Layer 4 of a small transformer language model trained on English Wikipedia (15 layers, counted from 0, width 96).
A neuron's activation on a vector x is GELU(weights . x + bias), where the dot is the dot product.
The model reads these tokens: "i" "\n" "-" " Di" "ed" ":" " 28" " July" " 18" "99" " (" "aged" " " "79" ")" " H" "am" "burg"

The vector x that enters this layer's MLP at each token. A number n stands for n times 0.048.
0 "i": -75 62 23 -16 21 -50 -36 0 3 1 39 -13 31 12 -39 8 -14 -17 26 -39 -9 -3 -9 -12 14 -19 40 -10 5 37 26 14 26 35 -5 12 -9 -29 20 -8 -6 32 5 -4 -22 -10 16 -5 12 28 -20 -55 9 -50 -74 25 7 -24 -10 43 -28 47 36 13 -36 -1 2 1 -6 -15 -30 -18 20 11 47 11 2 2 -51 -21 32 22 24 -20 3 -24 6 -24 -31 9 23 -8 5 -3 -10 -7
1 "\n": -12 23 -6 -14 -1 -67 -24 4 4 14 17 -11 40 -6 -17 -17 9 -5 28 -16 5 -3 -3 -28 38 -6 15 -35 -10 14 36 15 33 12 -16 40 -24 -45 18 -30 -15 17 3 -21 -21 -16 31 -3 37 -9 16 -47 5 -14 -41 49 -1 -2 -61 25 -13 31 32 -17 -31 0 -32 14 -6 11 -51 16 -8 20 52 -5 -6 -24 -58 -12 16 3 10 20 -20 -31 6 -23 7 50 38 -9 -10 30 1 10
2 "-": -60 36 13 -17 -11 -54 -29 1 -1 -46 30 29 26 -5 -35 -5 13 -2 31 -48 5 -1 -21 -14 7 24 5 -38 23 25 17 0 58 -1 3 18 -16 -27 16 -23 -13 33 6 -14 -27 -34 2 -10 23 24 -13 -45 9 -47 -25 63 2 4 -37 12 -39 10 23 2 -38 -10 -7 12 4 34 -24 10 23 20 56 -9 -1 -9 -76 22 -6 6 22 6 -43 -3 20 -21 -16 41 9 2 -3 25 -3 17
3 " Di": -37 -8 5 -12 8 -66 -41 7 -12 -50 17 41 38 7 -32 -17 -33 -18 8 -61 16 19 -21 -9 25 4 13 -17 44 42 20 9 59 25 -21 7 -24 -24 26 29 5 33 4 -12 -19 -42 1 -16 31 11 -40 -65 -34 -45 -21 42 -1 -37 -28 12 -41 27 27 20 -11 8 4 3 23 8 -43 1 21 15 19 0 28 8 -42 26 -5 8 37 20 -22 19 -4 -14 -25 20 30 7 6 23 -18 -1
4 "ed": -56 27 25 -6 -28 -49 -22 6 -30 -43 16 42 16 -4 -40 -19 1 -1 -8 -58 1 18 -9 10 13 -3 13 -14 21 38 20 -9 14 17 -7 -12 -29 -33 -3 -35 -36 22 -8 -31 2 -2 17 8 45 22 -14 -94 3 -21 -11 39 22 -17 -15 18 -57 24 16 16 31 -26 -8 21 16 17 -2 0 -20 33 26 2 4 14 -79 29 26 10 32 20 -1 -11 25 0 -41 -3 31 -19 0 13 19 12
5 ":": -20 23 31 11 -7 -51 -9 0 -4 -84 45 32 18 -12 2 -1 -15 5 -5 -15 -13 3 -40 -20 -2 15 7 -37 23 26 24 -21 86 6 -3 21 -32 -41 16 -60 -7 14 31 -2 -32 -17 9 19 29 21 -10 -24 -25 -50 -16 50 22 1 -6 24 -31 6 6 13 -30 -21 -19 9 -11 23 -8 20 -1 12 58 -17 14 -19 -80 11 -17 26 32 18 -35 -23 19 -35 -10 15 -3 18 6 30 -5 16
6 " 28": -35 34 72 3 35 -72 -13 -11 -13 -59 38 40 15 -10 4 -22 -11 -24 23 -5 -15 5 -20 -7 14 24 16 -46 -13 18 25 -14 65 16 -24 18 -3 -28 -8 -8 -6 36 -28 0 -48 -36 11 1 21 -10 -26 -29 9 -35 -12 25 37 -39 0 6 -37 -9 15 19 -27 -29 -31 6 27 20 -28 22 2 -7 47 6 40 -13 -71 15 1 5 42 42 -12 26 -14 -26 -42 22 2 4 18 16 9 -16
7 " July": -41 7 32 19 13 -73 -37 9 -3 -63 20 19 17 -4 -68 -19 5 -18 4 -38 3 36 -77 -4 18 11 14 -30 -1 30 26 -19 71 6 -14 -14 4 -29 -10 -45 3 28 -11 -7 9 -42 13 14 -1 11 -14 -31 -6 -40 -30 12 18 -24 10 22 -51 13 29 -10 15 -13 -12 30 17 25 -8 21 5 -4 30 11 15 -18 -67 9 48 0 60 23 -17 27 0 -9 -8 8 26 1 -19 30 -12 24
8 " 18": -34 4 74 11 11 -53 -25 -16 6 -59 37 39 -2 -5 -11 -32 15 -30 5 -25 -7 -1 -42 -15 39 2 -9 -18 -12 1 18 -13 63 4 -9 30 -2 -43 6 -20 -3 38 -34 -7 -44 -9 4 0 26 6 -18 -9 4 -34 -11 30 11 -30 49 25 -68 1 23 13 -4 -12 -15 9 27 10 -25 9 14 12 29 6 29 -8 -72 14 3 10 56 31 -53 15 -5 -31 -38 0 39 -12 22 -9 3 23
9 "99": -50 29 58 -32 37 -71 -33 -16 36 -75 35 19 -2 -4 -4 -12 -10 -33 5 -33 -32 22 -31 -3 34 13 6 -37 -11 44 33 -7 59 7 -6 -2 -12 -14 -25 -19 -4 52 -14 -31 -7 -14 12 -5 22 39 -18 -33 11 -47 0 7 7 -24 3 -1 -39 -7 19 15 21 0 -17 10 24 15 -27 24 -14 0 -4 -14 28 -3 -65 -10 15 29 41 25 -42 6 -7 -1 -36 -30 34 6 25 26 23 23
10 " (": -38 -1 57 -34 13 -59 -51 -22 12 -61 -2 20 13 -7 -10 4 2 -21 -3 -22 -2 4 -21 -19 39 26 17 -24 24 2 29 18 62 16 -22 21 25 -52 14 -14 -10 47 -10 15 -17 -33 22 21 30 10 -32 -48 -19 -66 6 41 1 4 -18 5 -63 14 -4 -9 -12 -30 -15 -9 12 8 -16 18 -16 19 24 -8 14 -15 -49 14 -7 11 20 9 -25 8 -10 -8 -35 50 19 13 14 27 10 40
11 "aged": -43 14 55 17 -9 -55 -34 -48 -11 -49 34 40 35 -15 -35 -16 -39 -9 -1 -23 -8 29 -7 -25 -3 12 10 -62 4 32 18 -18 37 5 -17 1 9 -15 3 -20 -36 5 -23 -43 -23 -7 14 32 39 32 -17 -23 -1 -30 -7 37 18 -7 38 26 -32 -12 -4 -5 22 -11 -9 -19 17 17 -19 28 -11 17 43 9 2 -36 -66 64 17 32 14 24 -5 3 22 -27 14 0 12 13 -19 20 22 -3
12 " ": -52 -6 61 -4 1 -30 -32 -18 -18 -69 43 3 13 -5 0 -14 -7 -33 -6 -22 -17 -21 -38 -1 25 20 -2 -53 2 12 14 11 76 8 -9 40 -13 -27 38 -13 -19 41 -11 -34 -33 -19 21 -27 33 54 -30 -51 -20 -27 -14 19 0 -10 16 17 -25 29 -4 -11 -34 -17 -27 -10 7 7 -19 28 16 16 51 -8 23 6 -61 17 -11 29 34 42 -2 32 -18 -1 -29 27 23 -1 17 4 18 20
13 "79": -52 35 74 -13 42 -71 -40 -28 20 -81 42 21 26 -15 -2 -17 -2 -26 -7 -20 -26 17 -21 -13 49 8 7 -34 -5 23 -4 -13 58 1 -11 17 -5 -25 -11 -15 -1 46 -25 -19 -32 -6 10 -2 14 37 -32 -28 25 -42 16 15 28 -35 31 -10 -31 -2 10 5 -2 -15 -2 -21 26 22 -52 26 4 -4 51 -20 12 -11 -41 30 24 27 35 24 -19 -14 -9 14 -52 7 9 -2 17 11 5 8
14 ")": -29 48 58 -16 16 -56 -24 4 9 -55 33 0 6 -15 -54 -3 2 -16 21 -48 -13 14 -46 -33 19 33 20 -12 15 20 44 20 75 25 -17 34 -11 -49 -10 -1 -10 24 28 -1 -40 -31 5 -1 9 -13 -18 -39 -5 -35 -11 28 22 -14 -16 18 -50 -1 39 -4 -28 -5 -16 -12 9 24 -16 -4 3 17 34 -17 7 1 -58 7 10 46 16 14 3 -8 -23 -14 -43 26 28 -10 -29 14 5 36
15 " H": -48 -4 58 -8 18 -77 2 14 15 -78 45 20 30 -7 -46 -15 -12 -17 -4 -49 16 -6 -30 4 23 32 34 -30 -1 29 37 6 63 25 -33 13 -14 -17 -8 -33 -16 18 4 -12 -41 -37 -8 2 4 -8 -9 -22 -21 -54 -8 33 19 -16 -13 5 0 18 8 -3 -36 5 -44 -29 42 18 -35 1 19 19 60 6 -4 9 -18 -2 21 12 36 0 3 23 -6 -14 -40 23 43 21 -12 4 -19 20
16 "am": -20 38 52 13 15 -41 -34 16 35 -64 -1 15 27 -7 -40 -25 -15 2 23 -55 16 22 -34 25 -12 7 42 -32 -1 10 29 5 51 2 10 34 -13 -8 -27 -71 -21 23 -22 -2 -41 -8 -4 -3 -30 36 -32 -32 5 -90 -12 10 21 -51 13 -12 -18 18 2 1 -12 16 -4 6 29 1 15 13 -9 26 18 1 8 -1 -18 11 10 18 36 15 -7 16 -18 -11 -39 59 39 -3 -23 1 5 -23
17 "burg": -24 46 34 -7 6 -36 -5 11 1 -25 41 -9 3 -10 -50 -3 -16 9 4 -19 11 27 -40 -18 21 3 29 -22 27 40 15 23 34 -12 7 18 -8 -17 -23 -31 -18 21 -9 5 -62 -36 37 -14 5 52 -6 -45 3 -95 -20 -13 17 -65 31 8 -41 22 -19 6 10 25 -20 -18 26 7 -39 -4 40 24 36 -8 8 -20 -50 1 14 51 51 -6 -13 -22 -3 11 -23 16 35 -1 9 2 3 5

Each question shows the input weights of one neuron of the MLP. A number n stands for n times 0.0063.

n244 (bias -0.089): -13 -5 3 -37 28 -3 -2 -11 13 8 -7 -26 -19 -13 14 -7 -23 13 -9 -5 10 12 -3 -15 13 1 19 -24 9 25 -13 7 -13 11 -25 -2 -29 40 -34 5 20 2 4 8 25 -20 -15 -45 9 14 0 6 -1 24 -8 -22 32 -34 -13 4 25 17 -35 -10 -30 -25 9 -21 3 30 18 20 7 -7 3 3 -42 10 14 -10 -34 28 -2 -36 17 37 9 -3 16 -33 -8 -22 -7 19 -16 29
On which token does it fire most, and how strongly? 15 " H", at about 0.19

n113 (bias -0.098): -19 13 3 32 -19 -7 -11 30 30 -12 -8 27 -5 -43 25 7 -11 24 -17 -20 11 -10 -1 35 17 -25 -3 27 -6 -16 26 -13 18 -30 -27 -7 21 14 8 1 -2 -11 17 18 24 -23 7 -37 -25 8 9 27 7 -9 -2 24 -15 -16 8 -22 -3 18 23 -26 47 -16 -1 0 -14 38 -18 2 16 -15 -3 -5 19 -21 34 -49 42 -13 -6 13 -1 -9 52 -8 0 21 -18 2 11 -14 17 -21
Its two highest activations, in order, are on tokens 7 " July", 16 "am"

n242 (bias -0.077): -7 1 -25 5 6 -1 -11 -14 -38 46 19 45 43 -27 20 -14 -20 32 10 52 49 51 6 -24 10 5 17 -45 3 -8 -27 -32 3 11 -37 -33 3 9 -2 -11 4 20 -15 12 29 41 -11 -27 3 -25 -11 -28 -30 0 -16 -22 1 4 23 31 -5 -11 -16 17 -17 5 21 14 1 -5 32 3 -10 -16 -51 -11 -28 -1 24 49 -5 46 2 -24 -17 5 8 9 0 22 -7 -31 4 1 34 21
Which token does this neuron like most? 11 "aged"

n248 (bias -0.133): 52 26 29 -22 32 -8 -23 4 1 2 34 -10 -23 -14 -5 13 15 30 0 -9 -4 -27 21 23 75 1 -27 -29 -28 -4 -36 4 5 -12 12 1 -7 -8 -10 28 35 -15 -2 -17 25 -3 25 -2 -23 -14 -21 5 -8 -15 9 1 -4 17 -39 -58 -21 -18 6 29 -6 -41 21 29 5 1 85 -48 -38 -7 9 -3 -38 12 -29 -29 -37 2 0 24 0 6 31 -5 -4 -33 39 28 9 17 5 -13
Which token does this neuron like most? 9 "99"

n25 (bias -0.098): -27 0 -45 -3 -55 22 -30 -39 -1 15 -50 -12 -8 8 6 -1 17 17 8 -16 -9 -17 -5 2 -14 24 2 20 -5 -42 29 -39 19 -3 14 13 43 12 4 14 -6 -27 -35 -26 -36 20 -1 31 21 13 18 -49 11 74 42 5 23 19 -25 -18 21 32 -40 17 43 11 50 -12 14 13 11 19 1 25 3 21 -44 -31 1 6 28 5 37 4 3 40 39 6 -15 1 0 -10 -9 -3 -44 -19
On which token does it fire most, and how strongly? 4 "ed", at about 0.87

n26 (bias -0.136): 0 -13 7 15 -1 1 -8 -42 -12 19 -8 29 46 -42 14 -26 15 -22 33 21 45 2 1 -7 -10 6 -10 4 10 -26 -5 6 15 -49 -24 10 34 -10 -7 -8 14 -8 -12 8 23 17 0 38 6 -4 -15 3 -18 22 -13 -11 -27 -28 10 -44 23 9 17 8 15 4 -25 12 13 -30 -46 -17 -48 -25 30 21 -2 26 10 -8 48 -43 -17 26 -42 19 -13 -10 27 -5 -13 27 -20 -22 21 11
Which token does this neuron like most? 11 "aged"

n213 (bias -0.132): 10 2 -16 -30 37 3 15 5 1 -26 -46 -29 -8 30 11 -11 9 14 8 -10 -5 -11 17 -2 29 28 9 14 4 -18 14 30 -1 35 -16 9 25 11 3 21 8 19 -6 22 -56 26 14 22 -6 -17 49 2 -22 -11 -5 20 -1 -5 6 32 13 -7 3 -17 37 9 3 39 -29 4 27 -22 -17 -21 2 2 -25 -22 -1 -10 7 39 -20 10 -40 -12 5 -24 -10 -19 14 -47 1 -72 -7 6
Which token does this neuron like most? 14 ")"

n45 (bias -0.034): 21 -10 28 27 -33 -7 5 21 -12 10 -36 7 -10 11 45 28 -18 -11 -7 9 34 -2 -1 9 17 6 -23 -66 -7 -5 -1 2 -36 27 -9 11 -12 19 10 18 -13 -2 33 1 26 -2 8 -41 -17 -20 -16 11 11 21 -32 -12 5 -6 13 -12 -3 -44 -4 6 -25 14 -24 14 21 24 -15 22 21 3 8 -19 25 18 -17 -6 17 16 -30 -28 12 -28 -24 -9 -27 18 23 41 24 43 -13 -26
Which token does this neuron like most? 6 " 28"

n59 (bias -0.106): 49 -21 -27 50 19 31 -8 3 36 7 28 -13 15 53 2 -13 -10 -75 17 30 41 -11 9 14 -1 18 -20 10 -6 -13 -9 -9 13 -22 0 -11 6 3 49 -23 -18 -24 20 -19 -18 31 -14 22 -4 -5 -10 14 -47 -22 28 -7 16 41 22 13 17 -24 -2 12 -21 -37 -15 -16 -20 -3 -30 -20 11 7 17 9 -18 29 8 18 -1 9 56 12 -31 18 34 0 -2 9 -7 -48 2 -8 -33 7
On which three tokens does it fire most, strongest first? 5 ":", 8 " 18", 12 " "

n229 (bias -0.099): 2 -25 -15 26 -14 -9 9 47 11 -5 35 -22 11 -17 -7 -50 -20 9 -2 -1 -14 -5 -3 10 15 -40 0 2 -40 -11 -14 -15 11 18 12 -6 21 18 14 17 2 38 26 13 -1 2 -19 68 14 33 -10 -5 38 13 -12 1 46 -4 4 12 -6 -24 -11 -5 2 22 37 8 -18 19 15 17 -3 22 -22 -12 -33 -37 18 -21 -1 7 18 -55 -12 -2 -5 9 15 16 -38 -22 11 16 -6 23
On which token does it fire most, and how strongly? 7 " July", at about 0.17

n156 (bias -0.080): -14 19 -25 24 1 -4 0 14 5 0 1 8 -20 8 31 -14 -11 -14 -17 17 7 -30 -23 29 -23 13 -8 -15 18 -8 25 40 0 -26 -11 33 9 -3 -23 5 19 4 -17 18 -9 -29 11 -4 -16 0 -11 -23 -28 -2 1 -25 -12 -2 12 -7 -22 -32 -11 -26 11 52 -3 1 -11 3 -18 8 5 -10 -16 -18 3 -18 43 -26 -14 19 0 -28 16 -24 -38 17 10 20 -12 -9 -14 -9 -18 -12
On which token does it fire most, and how strongly? 17 "burg", at about 1.3

n61 (bias -0.101): 15 7 8 6 10 59 4 -16 -15 17 5 28 33 -22 14 -37 -12 -3 -39 59 2 0 13 7 -9 -52 -7 -7 15 -13 40 -2 34 9 6 19 28 -5 -7 -13 -15 -1 26 34 15 9 -15 -20 -25 9 51 -14 -16 3 11 14 15 13 24 16 -20 8 1 21 5 21 -1 -37 -54 4 -7 1 -31 40 23 -15 -2 26 -19 10 4 -9 6 -20 -40 26 -42 -47 -7 -57 -33 1 14 -31 -57 41
On which token does it fire most, and how strongly? 5 ":", at about 1.4

n65 (bias -0.063): -4 10 -23 -20 -27 1 -16 -25 0 16 23 -10 2 2 0 -44 2 21 50 -6 51 -5 -2 19 -27 -9 35 19 -8 -6 11 2 -22 23 -13 -12 -3 -1 -6 -4 16 -30 -54 25 21 -4 19 -15 -4 45 20 17 -25 18 -1 -2 -30 -16 -21 -2 8 0 -54 44 -18 -3 28 34 -21 3 22 8 -25 -12 14 10 -44 -12 11 -31 -46 -8 21 8 33 17 -26 1 -14 51 -28 -11 27 7 -34 1
Which token does this neuron like most? 16 "am"

n149 (bias -0.065): 21 15 31 11 2 2 -14 4 32 -15 -20 0 31 34 -5 6 -13 14 31 22 -17 34 11 2 -36 11 0 -13 -14 8 -3 -33 1 -1 12 -2 -24 25 -12 14 -7 -30 -43 15 12 3 16 39 -36 -31 -7 -41 -44 28 -1 33 31 32 -20 17 -5 -3 -34 22 -33 -18 25 22 -5 13 26 -71 12 16 -23 16 -24 -17 16 -16 4 -1 12 -10 21 -3 2 32 -15 -25 6 44 -30 17 -14 -46
On which token does it fire most, and how strongly? 16 "am", at about 0.39

n41 (bias -0.133): 24 13 -7 -21 34 -1 -6 -7 -6 -5 -12 -26 -23 -51 9 6 5 4 -58 14 -1 -7 -4 17 -47 -2 -3 42 -35 53 -18 23 24 -16 15 6 19 -2 -54 22 8 -4 13 -6 -29 8 -2 -9 -10 -37 30 -6 -7 14 -9 10 -2 -5 -1 -24 -6 1 11 -4 3 16 -4 -24 -36 9 22 -5 17 38 -22 -4 8 -22 2 -18 48 25 -20 -7 13 34 11 -10 38 26 23 -15 16 5 -11 59
Which token does this neuron like most? 14 ")"

n1 (bias -0.114): 3 9 3 -39 25 46 0 -18 8 22 -20 -17 7 -7 4 -32 12 25 24 -4 -44 9 -23 33 10 13 19 -14 -27 10 -10 6 -18 -26 -14 18 -22 5 12 -24 50 1 16 -16 11 -9 24 20 15 -20 -36 -6 1 1 49 -19 -45 4 5 19 5 -19 43 -8 3 -6 -3 -39 19 -2 27 -24 -8 -21 -16 -6 13 -8 -17 9 21 15 9 -32 9 22 -33 -6 37 -12 32 5 -41 37 -32 27
On which three tokens does it fire most, strongest first? 14 ")", 9 "99", 7 " July"

n240 (bias -0.088): 24 -27 -13 2 6 1 -49 -9 34 5 -4 4 1 -12 3 7 -22 1 -29 17 38 27 46 26 33 36 -3 0 -13 5 4 28 -2 24 -34 -13 77 -9 69 12 7 -7 17 7 12 -18 -19 -14 -1 20 15 -34 24 6 13 1 20 5 0 -4 -38 -1 44 23 3 -5 -12 8 -32 -27 -3 -52 -62 6 16 -37 -35 -17 6 -41 -32 -15 -67 -27 3 10 58 15 -16 -16 24 8 11 -40 23 0
Which token does this neuron like most? 10 " ("

n17 (bias -0.127): 12 9 -33 -20 -5 -16 -29 16 37 -9 -40 -18 -8 11 -15 -4 58 40 11 -13 -23 34 13 -30 49 6 -36 -23 -3 -3 -19 0 -5 -18 -7 -6 14 11 42 20 46 23 -59 -35 -28 18 -18 7 -2 -46 8 2 -7 6 6 -9 -52 -4 13 -9 -7 -49 7 21 33 -30 56 20 -9 18 15 -1 -36 13 -14 -38 5 -21 22 -1 25 -2 -2 34 5 16 1 -29 34 14 13 -7 21 1 -3 33
On which three tokens does it fire most, strongest first? 8 " 18", 9 "99", 10 " ("

n148 (bias -0.064): 36 49 -16 -18 -20 13 40 35 7 10 5 -13 -54 36 23 17 -8 -12 -34 -1 -8 11 42 -36 -11 -23 15 -20 -14 -21 39 -8 -15 42 1 18 9 -1 16 -26 19 12 -34 -12 -1 27 17 10 0 28 14 -5 -29 18 4 1 -6 1 -8 -12 49 -9 12 -16 -39 -18 51 -43 -4 -4 -2 -35 9 12 -2 -5 29 -28 -33 -7 9 -17 21 -32 -13 54 24 12 -27 -32 22 1 36 -1 -40 10
On which token does it fire most, and how strongly? 0 "i", at about 0.23

n98 (bias -0.127): -14 -18 -16 -21 -5 0 7 -28 23 -18 23 -22 35 -24 14 11 -2 -38 -13 -11 -12 -45 65 23 0 -7 -11 9 30 40 -21 -25 -29 -30 41 -8 17 29 -36 -26 13 6 19 -27 35 -25 -19 -29 -38 -21 18 10 0 -6 46 6 -27 -15 29 -4 0 18 -9 -10 -21 18 -45 46 15 3 -3 -2 -25 2 20 20 19 0 9 -46 14 -11 -6 24 38 2 -4 35 0 -6 -2 -1 -68 41 -11 8
Which token does this neuron like most? 15 " H"

n123 (bias -0.107): 23 17 -4 63 -16 35 1 -28 30 -16 13 36 19 -37 7 -46 52 -16 22 8 48 2 -10 -8 -63 -21 -26 11 7 5 -55 -63 -16 -1 -5 36 -50 36 55 -22 14 7 14 -11 16 42 28 -9 -7 -19 -38 -21 -51 36 6 -18 1 15 -12 36 -6 21 6 -5 -12 -19 -27 -6 16 25 0 0 20 16 -22 22 6 6 9 3 10 -5 -17 -1 0 -27 17 -32 18 -13 29 -25 -32 33 -35 -14
Which token does this neuron like most? 5 ":"

n74 (bias -0.118): 31 -16 -9 -6 -37 4 -6 -10 -15 4 32 56 18 34 19 4 14 26 15 11 26 -8 39 51 -5 -6 -2 57 1 8 -20 17 18 -3 -44 0 -27 6 20 -8 -2 -31 25 -16 -15 20 -37 8 8 -46 -2 9 -28 -17 24 0 -63 -7 -32 3 -17 -18 -6 6 -12 16 2 44 -19 0 -22 -27 -13 7 31 27 11 43 -15 3 43 -26 -6 -3 -32 4 -43 -1 18 -14 2 -52 -6 29 32 -11
On which three tokens does it fire most, strongest first? 3 " Di", 1 "\n", 4 "ed"

n147 (bias 0.014): -11 24 2 3 -9 18 -25 -20 -14 16 -10 -24 1 -35 3 5 -32 17 13 6 -12 -22 12 -32 -18 -15 11 36 -3 24 -18 1 -29 8 38 18 1 5 -13 8 -19 9 39 12 16 7 7 -10 14 -22 -13 -10 -29 9 11 -2 -17 4 -40 15 -5 -30 26 -9 10 -11 -3 -6 24 -3 -12 18 26 3 2 7 -7 2 -20 -29 11 -19 14 -34 -12 -11 9 29 -9 27 20 33 -5 0 -32 -9
On which token does it fire most, and how strongly? 0 "i", at about 1.4

n255 (bias -0.085): 29 2 -11 1 -26 -29 -28 28 -18 -20 24 31 14 -60 -17 22 17 31 -23 35 3 25 -15 12 -27 -1 -4 5 -37 7 -16 13 -10 48 -23 -12 -32 22 25 -10 3 -3 29 16 27 18 -30 8 -22 -12 -5 -5 -30 28 18 -23 38 12 -39 -22 34 -27 -22 -4 28 19 -54 34 12 -40 25 34 24 11 -11 -9 -35 -10 -22 1 -19 43 -17 16 -50 -32 -34 40 15 -7 -12 -3 -15 25 7 -27
Which token does this neuron like most? 5 ":"

n150 (bias -0.111): -8 -24 30 7 11 -9 11 20 34 -27 13 -22 -24 -17 2 36 0 -33 35 34 1 12 1 -7 -16 -7 -14 17 -55 -9 5 9 -9 16 22 36 16 2 -4 43 7 25 31 17 1 -25 -15 30 20 -9 11 -1 -29 -30 7 -34 -13 -25 -21 18 4 -13 20 -21 27 22 33 8 12 -22 7 -23 -20 -23 -27 32 -40 -16 4 11 1 9 -41 -22 -9 18 -8 -20 32 15 19 -24 7 -24 14 11
Which token does this neuron like most? 14 ")"

n13 (bias -0.098): 12 1 0 -21 0 39 -25 30 7 21 -37 34 -39 4 -8 66 13 4 -9 11 -6 20 50 8 20 12 17 -10 14 -10 17 12 10 -11 -21 0 -1 24 -1 5 9 25 -20 -19 -3 -25 9 -15 10 8 22 -14 -48 -6 -4 21 17 -7 -5 -26 -17 -10 16 -32 -8 -41 38 12 -31 21 35 3 -35 -22 -19 -7 -23 8 -1 -23 11 42 7 11 32 25 -23 -10 -3 -16 13 15 -3 -20 14 -29
Which token does this neuron like most? 10 " ("

n198 (bias -0.122): -15 12 19 -15 -16 16 -23 3 23 -16 -26 -24 -17 5 -3 -21 -52 32 -17 -1 -5 45 5 15 -17 1 -13 -10 -8 4 -1 5 -39 -7 44 -11 -13 -4 4 34 -15 -16 -36 -11 50 18 -17 36 -2 -28 25 -23 25 -28 -22 49 12 -6 12 -26 29 10 1 33 14 -2 12 3 -26 5 12 33 -7 37 -40 12 5 -9 -8 -7 -12 -33 -8 -32 36 0 -1 52 26 -21 24 7 4 6 -28 -15
Which token does this neuron like most? 4 "ed"

n211 (bias -0.110): 10 6 2 -14 2 -45 -31 -40 19 40 22 13 14 -10 30 36 8 -11 -22 6 7 -31 50 12 -3 0 -3 4 -35 34 7 9 -30 -4 -2 0 -10 10 38 -29 -16 -32 7 -7 -11 -22 -17 2 3 4 -29 34 39 12 -37 1 2 18 13 32 13 -4 -13 29 3 14 -1 4 -1 -9 -14 6 52 17 -3 -6 -21 -19 1 4 -13 2 -24 -17 -2 -3 4 -59 21 22 -28 -27 17 -21 21 40
On which three tokens does it fire most, strongest first? 0 "i", 1 "\n", 11 "aged"

n93 (bias -0.104): -22 -20 15 -18 -35 -15 17 17 -6 12 -10 17 -5 -38 -32 22 18 -48 13 21 19 43 17 -56 -13 -4 -38 -15 25 16 23 30 -16 -13 21 27 41 10 18 19 -11 -30 -20 10 5 6 -6 34 -15 15 14 18 -17 8 -35 -14 0 -10 -27 45 7 10 -8 -12 36 -4 -14 -5 21 9 31 -30 -25 -31 -46 -6 -50 39 1 13 -29 13 7 -1 29 -4 52 -17 17 19 15 27 1 -12 39 -18
Which token does this neuron like most? 11 "aged"

n10 (bias -0.170): 28 12 -2 -18 -11 41 -7 -2 -20 -1 -28 -33 -21 -4 0 36 17 22 -21 24 29 -32 47 49 7 -11 10 5 49 -13 -37 -6 7 2 -2 30 -3 -35 17 25 -38 8 -64 -40 -9 3 3 4 65 12 32 5 -7 -6 10 -9 38 -31 -3 32 3 -16 -28 9 -49 -30 30 -3 -40 -15 7 10 56 1 -28 19 -19 31 -21 18 -4 -5 20 5 -22 15 7 -4 24 -11 20 1 14 -7 -32 8
Which token does this neuron like most? 12 " "

n139 (bias -0.140): -9 46 30 -19 4 29 12 0 53 4 5 42 -13 -13 -17 37 51 -23 12 3 28 4 31 8 -2 8 -40 15 -26 -25 26 9 -8 31 23 44 5 -3 -12 19 34 -2 35 -19 7 0 16 10 -5 -9 28 11 14 -23 -13 -13 51 -8 -3 -36 -3 33 -23 -9 -31 -1 4 -26 20 -33 7 -17 -46 -29 29 -29 6 -4 0 13 -49 -42 -44 -30 36 -51 -26 36 -24 -51 2 -10 -12 -27 -58 0
Which token does this neuron like most? 14 ")"

n137 (bias -0.152): 9 37 -4 -10 -29 50 -17 27 13 18 24 16 3 2 -31 -16 28 -2 27 -14 -7 -19 13 -11 14 34 -4 6 -1 -12 -33 -28 2 -40 -27 -1 45 -47 23 18 -37 -10 -17 -11 26 26 -43 2 29 17 40 -14 -11 13 -5 2 30 -14 32 -41 17 29 41 29 0 6 -24 19 -3 -23 22 -1 -14 -15 -28 8 27 -32 -27 0 -13 -38 -56 -12 -4 -7 29 15 2 19 -29 -25 0 14 24 6
On which token does it fire most, and how strongly? 4 "ed", at about 0.24

n224 (bias -0.132): 16 1 -5 5 -7 40 -48 -11 -52 21 -10 30 21 2 32 6 -28 -43 5 39 -19 -18 -9 16 -16 -13 -16 36 31 16 -29 1 35 -55 -14 -5 13 -19 12 23 -32 -27 -17 2 29 -4 -18 16 14 -27 -29 -14 -34 -11 -6 4 17 3 1 -4 24 11 24 22 -29 -15 15 11 56 -6 -19 -12 -9 -18 -26 1 -40 25 15 13 4 29 -19 -10 -31 2 -27 11 13 6 -19 -25 8 20 44 11
Which token does this neuron like most? 3 " Di"

n58 (bias -0.056): -3 -21 -14 28 -5 46 -30 -48 -6 28 14 26 -34 -8 14 8 28 26 -14 1 -9 -1 -60 -10 -47 31 -3 -5 -32 14 -6 60 -4 19 -34 -5 -10 1 -10 -9 19 -14 -9 22 -2 4 -29 -2 14 16 -52 10 -20 25 1 -29 -8 -21 22 3 29 -9 -39 -13 -29 -4 -40 -5 -41 18 -19 20 -13 0 20 -33 -4 39 20 23 1 -30 -22 30 -2 13 -15 7 -3 4 24 18 7 45 -8 30
On which token does it fire most, and how strongly? 12 " ", at about 1.1

n86 (bias -0.116): 12 3 -4 -27 35 9 29 -24 -6 42 4 -37 11 -36 9 -16 -9 32 40 26 2 28 -7 12 -14 -26 -31 -9 77 -15 10 13 25 -6 17 18 8 6 12 -44 -9 -25 -34 23 9 -18 -5 -3 16 -48 -5 26 5 -11 31 -7 18 24 22 -15 -32 -9 -5 -21 -11 23 -11 -19 -20 -16 -8 22 12 -15 1 41 -35 15 -42 -13 24 1 15 11 13 57 -21 33 35 -6 -8 29 -8 -40 25 -14
Which token does this neuron like most? 17 "burg"

n202 (bias -0.097): 7 -30 -24 24 20 -9 4 5 51 -12 0 -3 -3 -2 36 -23 -25 -29 -17 3 13 -21 21 4 7 -58 25 -15 38 14 -8 -25 31 -8 5 -5 -7 8 5 40 -33 -22 -10 11 46 -33 16 -8 -13 30 18 -9 6 8 -8 -31 -24 5 -6 31 -6 -32 11 -36 11 -30 21 18 18 7 41 -11 -42 -7 -3 -10 16 -15 -3 1 17 -26 -7 13 7 -12 -18 8 -30 5 -29 25 -28 1 33 18
Its two highest activations, in order, are on tokens 9 "99", 7 " July"

n77 (bias -0.102): 1 -24 -43 12 -30 24 -18 4 14 -27 0 -8 3 -46 -6 2 -14 -9 -1 22 -48 10 -36 -9 -11 4 -4 -13 -7 6 17 -42 49 -16 -8 8 -13 -7 19 17 -19 -9 -7 19 50 4 -4 10 -13 20 17 12 33 9 25 -16 15 -3 -12 1 61 -25 35 -39 -31 14 12 -14 7 -35 63 -18 -59 24 30 -18 -14 15 -11 -1 -18 -7 17 -3 -3 14 8 -3 -5 18 -1 12 -24 7 -18 -31
Its two highest activations, in order, are on tokens 5 ":", 16 "am"